Layer 4 of a small transformer language model trained on English Wikipedia (18 layers, counted from 0, width 128).
A neuron adds its activation times its output weights to the MLP's output. To switch it off is to set its activation to zero at one token and run the rest of the model.

Output weights of the MLP neurons that the questions are about. A number n stands for (n - 500) times 0.00087.
n29: 395 473 563 532 427 404 549 403 370 514 597 460 431 428 635 627 544 428 364 434 394 522 486 446 224 460 423 598 594 689 513 609 567 423 479 481 490 537 470 572 611 620 525 621 420 409 438 464 684 643 463 348 466 498 545 662 452 625 502 478 517 497 415 521 625 585 520 397 439 382 559 557 503 285 558 683 564 534 492 503 468 443 554 402 538 374 537 497 579 539 389 476 400 505 482 666 377 405 539 647 456 553 497 643 452 490 423 350 566 547 410 680 588 483 485 605 345 398 443 505 545 606 342 525 514 432 497 557
n91: 307 656 771 614 718 592 235 321 461 702 400 648 713 509 316 332 425 462 307 487 471 469 473 487 126 535 400 681 680 334 639 564 592 348 714 522 356 593 347 376 283 369 731 676 766 673 378 337 405 406 460 492 736 426 642 253 472 397 561 527 560 434 596 569 575 504 446 526 641 576 793 504 624 539 249 500 343 479 320 549 491 596 288 584 329 644 609 628 217 456 492 496 329 570 612 102 417 392 391 598 305 697 637 361 405 546 678 536 551 302 579 575 468 465 393 602 518 674 434 727 558 685 513 545 477 663 438 296
n103: 546 600 297 547 492 667 272 645 516 796 384 562 373 620 383 403 701 548 514 645 470 512 552 418 360 465 397 588 452 385 408 346 432 586 745 371 344 774 341 564 618 369 579 455 577 699 578 291 592 710 514 493 389 393 313 690 482 496 592 328 294 276 537 548 471 466 397 504 375 276 611 500 528 492 749 583 265 546 462 618 345 466 567 415 613 513 568 617 544 465 409 541 385 636 592 557 256 173 613 701 465 542 755 235 611 444 473 496 558 608 696 467 603 375 658 540 488 432 477 428 531 466 578 565 569 451 471 524
n173: 468 582 461 637 641 367 506 313 529 503 472 678 393 289 430 622 497 509 622 559 476 565 444 579 380 500 582 441 481 456 440 304 418 542 737 606 405 300 525 567 465 509 348 494 637 445 564 671 283 512 480 723 500 667 408 479 293 250 525 408 460 578 703 508 503 609 512 416 500 471 527 389 564 567 514 632 488 593 652 378 572 366 425 575 494 388 482 686 373 465 357 547 470 620 428 522 554 500 563 608 680 357 446 310 506 667 569 474 443 459 411 446 567 602 583 512 529 518 593 472 662 347 488 385 483 621 479 378
n211: 527 619 632 444 661 339 561 534 468 575 590 437 469 318 200 516 404 601 442 434 551 532 444 449 634 448 471 898 451 552 542 435 390 534 594 429 629 285 444 542 384 622 367 446 512 544 568 460 682 580 688 533 429 462 441 517 644 507 321 664 254 480 550 657 603 639 503 514 300 448 604 503 482 384 528 530 557 455 641 332 709 497 477 532 331 436 451 400 423 442 368 277 466 600 463 600 522 342 460 562 543 755 453 484 465 574 308 638 328 272 521 391 552 381 688 487 591 456 557 545 423 559 331 405 584 599 616 754
n221: 367 376 613 574 366 425 684 777 512 483 407 335 452 609 516 507 421 395 421 650 541 456 486 679 485 515 353 531 692 272 821 482 676 462 814 433 496 659 410 267 662 360 468 321 396 617 504 359 558 573 486 623 446 514 490 294 471 415 490 520 401 370 507 404 526 369 619 573 366 826 466 492 548 352 509 230 452 515 538 437 668 596 463 450 520 240 276 618 463 493 401 586 298 478 366 347 496 723 386 511 547 450 467 493 677 530 632 707 238 410 689 714 508 503 518 832 528 473 535 416 497 589 601 474 334 418 529 571
n230: 558 414 460 413 272 566 383 495 588 463 337 536 490 802 546 588 508 399 500 519 555 372 453 344 788 185 587 556 600 317 579 577 552 412 337 534 638 707 591 517 517 441 299 515 278 500 562 512 425 500 566 560 802 443 660 504 429 608 487 402 460 565 572 666 493 593 731 630 385 368 536 390 331 580 466 476 457 448 500 415 529 497 395 600 428 585 749 496 460 462 561 417 627 321 507 541 534 510 468 819 588 325 392 326 526 761 592 434 327 468 634 481 496 344 462 525 23 592 466 307 417 736 413 496 389 442 675 612
n231: 493 449 498 503 524 488 470 583 505 450 516 445 589 352 436 434 372 529 457 581 537 468 516 621 485 434 356 429 617 505 523 554 488 340 502 492 394 558 538 436 507 592 581 542 551 575 601 540 454 558 526 588 456 511 394 510 562 503 473 588 465 546 534 423 334 690 454 334 364 674 466 498 427 415 526 563 408 540 578 388 550 514 363 514 379 591 631 459 392 599 481 559 640 432 546 575 447 446 460 477 625 669 485 442 487 552 473 592 355 481 329 751 544 463 410 618 492 370 710 583 638 404 468 493 518 414 430 443
n250: 520 619 473 517 240 597 599 558 510 488 503 716 597 527 376 564 545 467 456 561 645 634 424 848 252 524 683 412 618 338 303 576 295 430 658 396 462 489 514 235 519 553 479 536 599 434 424 536 299 672 373 656 584 564 473 393 506 459 395 387 551 646 372 317 484 514 526 510 440 509 329 384 559 534 488 679 503 530 581 305 567 364 457 447 455 464 595 487 405 550 461 581 704 461 474 426 500 518 622 540 705 584 601 401 619 602 420 557 730 322 445 406 602 632 438 558 624 520 376 409 745 473 533 436 454 332 451 441
n251: 491 418 563 687 399 566 535 457 590 599 491 332 319 493 529 494 358 792 299 592 431 651 513 658 466 496 487 387 424 680 614 497 510 315 593 735 625 654 350 441 500 365 478 562 576 465 455 578 518 345 679 487 622 487 538 510 279 599 365 537 622 337 390 654 347 511 476 584 317 493 548 500 274 676 703 599 425 377 542 391 616 358 370 529 435 578 480 534 497 228 287 424 469 700 534 521 561 610 560 560 398 415 438 299 344 521 628 487 225 606 334 598 690 609 409 627 437 608 518 644 427 592 614 637 516 464 514 460
n386: 710 585 425 533 363 465 432 383 473 458 479 340 578 389 606 248 413 511 470 468 585 391 372 599 394 459 343 364 482 522 611 505 440 573 446 559 513 721 265 470 576 563 494 477 379 275 534 466 579 442 581 465 388 534 518 514 462 297 539 628 272 528 376 531 587 506 522 650 500 549 500 489 569 409 600 437 528 543 592 587 643 562 461 460 589 452 688 288 578 481 530 453 669 662 520 615 473 453 432 584 458 555 464 494 465 410 367 567 434 440 452 747 612 555 484 514 530 517 580 529 422 587 441 558 685 537 408 611
n388: 536 691 528 729 607 474 568 372 496 528 324 500 286 397 489 421 529 285 457 577 596 533 646 609 311 366 503 391 572 596 313 438 507 373 623 489 734 675 457 533 523 555 453 405 461 472 490 415 585 535 474 381 409 630 534 429 493 461 650 658 428 392 561 659 358 598 459 462 618 725 480 428 565 450 412 580 412 357 385 453 634 415 463 481 653 448 602 396 459 347 607 478 742 561 585 462 391 497 645 629 403 626 442 423 581 548 701 633 636 546 91 744 587 662 513 510 342 262 389 298 397 423 538 463 308 536 349 561
n467: 564 429 541 569 578 414 608 500 538 292 511 800 525 413 557 489 522 398 368 602 563 615 614 596 286 534 379 290 489 378 565 454 445 469 491 589 477 540 416 684 428 591 513 596 326 300 422 202 556 565 488 494 603 626 453 577 462 611 596 464 543 625 542 599 491 589 417 402 310 532 638 379 516 597 564 377 628 454 445 560 446 321 491 589 487 701 564 574 601 595 568 486 440 355 500 371 573 428 435 479 487 503 545 439 763 452 557 434 583 399 633 849 500 534 503 322 503 430 472 478 437 395 482 409 409 509 636 440
n475: 377 589 512 355 568 594 487 492 486 469 506 594 594 322 321 656 437 556 509 327 576 539 326 431 186 514 554 564 566 551 384 525 541 384 474 295 544 507 630 421 374 596 416 635 431 600 311 475 633 547 586 312 704 335 376 542 641 412 545 543 496 467 421 491 549 500 484 530 426 689 421 667 531 476 259 661 666 419 557 448 433 418 588 500 559 491 296 536 353 805 451 424 595 422 556 588 587 591 435 608 389 756 595 629 388 533 566 343 449 430 358 577 540 337 627 632 500 340 452 267 585 680 480 555 457 541 717 531

Each question names a token from some text and the token that comes next. It shows the activations a of the neurons there, in the order above. A number n stands for (n - 500) times 0.0046.

Then comes g, the gradient of the next token's log-probability with respect to the MLP's output, scaled to length 1. A neuron's effect is roughly proportional to its activation times (output weights . g). A number n stands for (n - 500) times 0.00076.

" from", then " complet"
a: 496 566 476 548 476 489 482 470 627 463 482 469 469 476
g: 644 533 331 428 552 646 660 566 497 424 543 377 511 389 385 365 549 319 589 670 626 558 669 456 561 560 403 383 451 534 299 321 509 621 168 389 565 560 617 332 355 701 608 691 575 357 602 474 501 289 541 653 464 613 409 400 472 751 343 610 578 577 428 412 483 548 569 570 224 260 498 425 483 377 428 490 480 553 560 400 536 405 483 532 603 528 536 435 333 620 532 636 757 417 562 673 529 188 692 666 611 478 536 314 473 744 498 460 484 332 507 484 542 503 568 425 421 497 520 514 552 483 531 561 457 385 460 686
Switching off which neuron hurts the next token most? n250

" in", then " South"
a: 465 622 469 465 463 492 479 480 482 705 498 492 474 485
g: 344 576 639 497 619 469 377 590 464 642 523 609 547 438 471 639 385 462 672 402 335 451 281 438 450 581 443 549 513 433 484 702 725 276 528 623 484 280 385 428 383 418 545 703 563 532 588 335 564 596 805 504 579 471 665 494 515 395 525 362 582 487 477 556 753 340 320 364 560 531 530 342 663 456 383 277 542 439 481 477 421 461 444 595 498 418 407 525 422 540 251 421 574 462 682 447 356 624 354 587 508 411 395 485 533 600 859 709 392 567 521 361 688 558 516 662 454 515 422 573 527 629 613 263 539 475 528 354
Switching off which neuron hurts the next token most? n91

"y", then "ch"
a: 463 490 500 500 479 471 497 649 500 463 503 497 498 498
g: 384 702 654 710 516 390 474 425 529 363 375 591 548 586 586 628 411 411 543 419 591 460 455 463 536 514 537 550 402 425 183 505 399 663 486 682 428 619 406 513 713 445 451 415 418 515 425 596 514 594 452 472 565 653 649 652 693 476 547 343 390 514 613 295 471 678 462 418 614 555 549 549 467 561 438 681 628 613 559 398 662 400 340 280 372 500 590 370 380 547 536 503 584 377 716 468 589 427 352 636 345 673 727 615 520 466 473 363 284 378 374 418 706 503 352 439 337 234 274 556 615 567 314 555 539 540 636 465
Switching off which neuron hurts the next token most? n231

"-f", then "ace"
a: 478 500 562 471 624 464 496 493 497 470 482 463 503 485
g: 298 591 493 285 614 394 463 344 528 457 591 542 539 612 324 627 587 735 679 507 404 573 434 279 487 539 636 220 240 497 216 290 625 483 512 494 400 382 527 593 482 440 588 495 424 601 633 420 656 570 544 527 424 655 676 502 447 564 297 579 495 451 541 537 463 571 446 698 583 316 575 557 379 481 517 681 304 515 736 411 574 400 561 481 562 431 502 573 537 616 570 651 485 406 585 490 543 440 593 570 328 457 599 350 415 458 619 473 644 415 357 454 454 664 566 389 511 480 379 563 376 568 452 894 324 620 386 415
Switching off which neuron hurts the next token most? n221

" g", then "od"
a: 491 497 500 495 482 498 971 480 465 471 500 483 482 464
g: 625 677 575 469 541 655 285 402 500 543 434 471 576 762 605 332 582 356 239 474 656 737 447 568 487 470 530 442 662 538 366 190 465 462 394 563 447 667 638 466 680 528 384 412 492 528 547 396 265 490 508 580 470 663 495 598 513 279 557 464 652 495 606 484 496 292 624 548 401 662 349 452 394 420 499 486 347 555 435 484 598 514 585 729 603 305 577 536 398 379 505 292 645 460 451 382 399 360 573 482 371 543 390 613 457 443 572 670 701 497 358 490 488 719 518 295 442 779 583 635 508 523 383 593 509 391 510 417
Switching off which neuron hurts the next token most? n230

"f", then "its"
a: 670 496 851 532 483 769 500 480 464 481 500 474 634 477
g: 555 557 631 451 490 612 296 392 496 410 533 615 305 465 381 502 482 430 314 392 356 590 691 547 471 543 331 470 497 142 593 528 476 543 281 519 526 616 397 580 635 582 337 464 506 565 520 428 645 772 418 320 439 377 647 710 641 452 425 560 540 363 450 593 597 404 626 452 439 736 517 434 825 559 535 551 321 474 192 362 631 424 582 568 573 494 383 425 464 471 325 477 399 287 468 553 719 553 583 686 301 597 527 412 696 588 403 511 585 521 478 575 661 528 613 525 452 399 552 585 519 562 544 621 522 358 390 494
Switching off which neuron hurts the next token most? n103

"ack", then " M"
a: 483 499 500 499 673 491 498 475 497 497 485 499 463 493
g: 537 510 427 470 525 649 343 733 516 611 747 582 495 490 519 368 602 611 389 508 242 466 322 282 519 567 650 490 443 471 663 336 516 550 328 474 718 370 510 394 382 453 435 583 482 471 556 707 391 819 601 486 681 479 488 432 604 579 423 445 649 432 653 645 688 661 437 528 535 485 548 437 274 564 522 531 416 377 554 164 473 546 416 372 467 482 383 294 395 580 627 427 460 656 361 471 529 586 641 490 506 520 541 483 291 457 615 550 498 559 548 318 392 475 509 496 570 500 469 599 682 538 208 671 541 589 399 279
Switching off which neuron hurts the next token most? n211

" h", then "ide"
a: 499 498 779 490 487 706 512 464 464 477 500 804 473 483
g: 198 591 249 663 632 437 643 613 566 535 536 444 511 495 429 427 600 391 415 510 327 569 563 384 436 552 484 375 388 587 392 361 452 413 658 642 622 582 544 372 391 701 404 452 542 348 693 491 633 259 632 734 552 641 479 370 744 553 670 720 290 451 623 511 370 446 596 620 705 661 471 436 569 681 421 344 573 382 556 388 497 417 399 544 268 630 487 481 397 522 525 305 504 483 559 597 405 564 578 345 469 556 683 506 602 511 535 392 286 446 432 356 559 432 557 359 564 489 450 446 555 305 719 477 555 620 458 484
Switching off which neuron hurts the next token most? n388

" rem", then "ove"
a: 653 473 521 480 474 498 531 499 499 670 500 500 477 601
g: 577 399 583 317 559 571 724 520 503 425 438 446 678 556 540 585 334 288 497 439 367 645 534 148 497 554 585 444 590 238 434 544 467 652 535 550 385 302 476 528 489 561 457 790 488 475 431 617 511 535 659 530 438 649 556 576 454 512 405 157 441 404 446 638 524 470 556 687 439 488 573 519 404 471 494 658 557 284 461 672 664 688 230 383 479 340 317 437 444 475 486 565 240 645 434 587 500 492 604 366 382 490 415 342 564 631 628 502 517 549 520 604 613 520 583 465 464 386 565 605 535 506 690 594 491 686 583 263
Switching off which neuron hurts the next token most? n251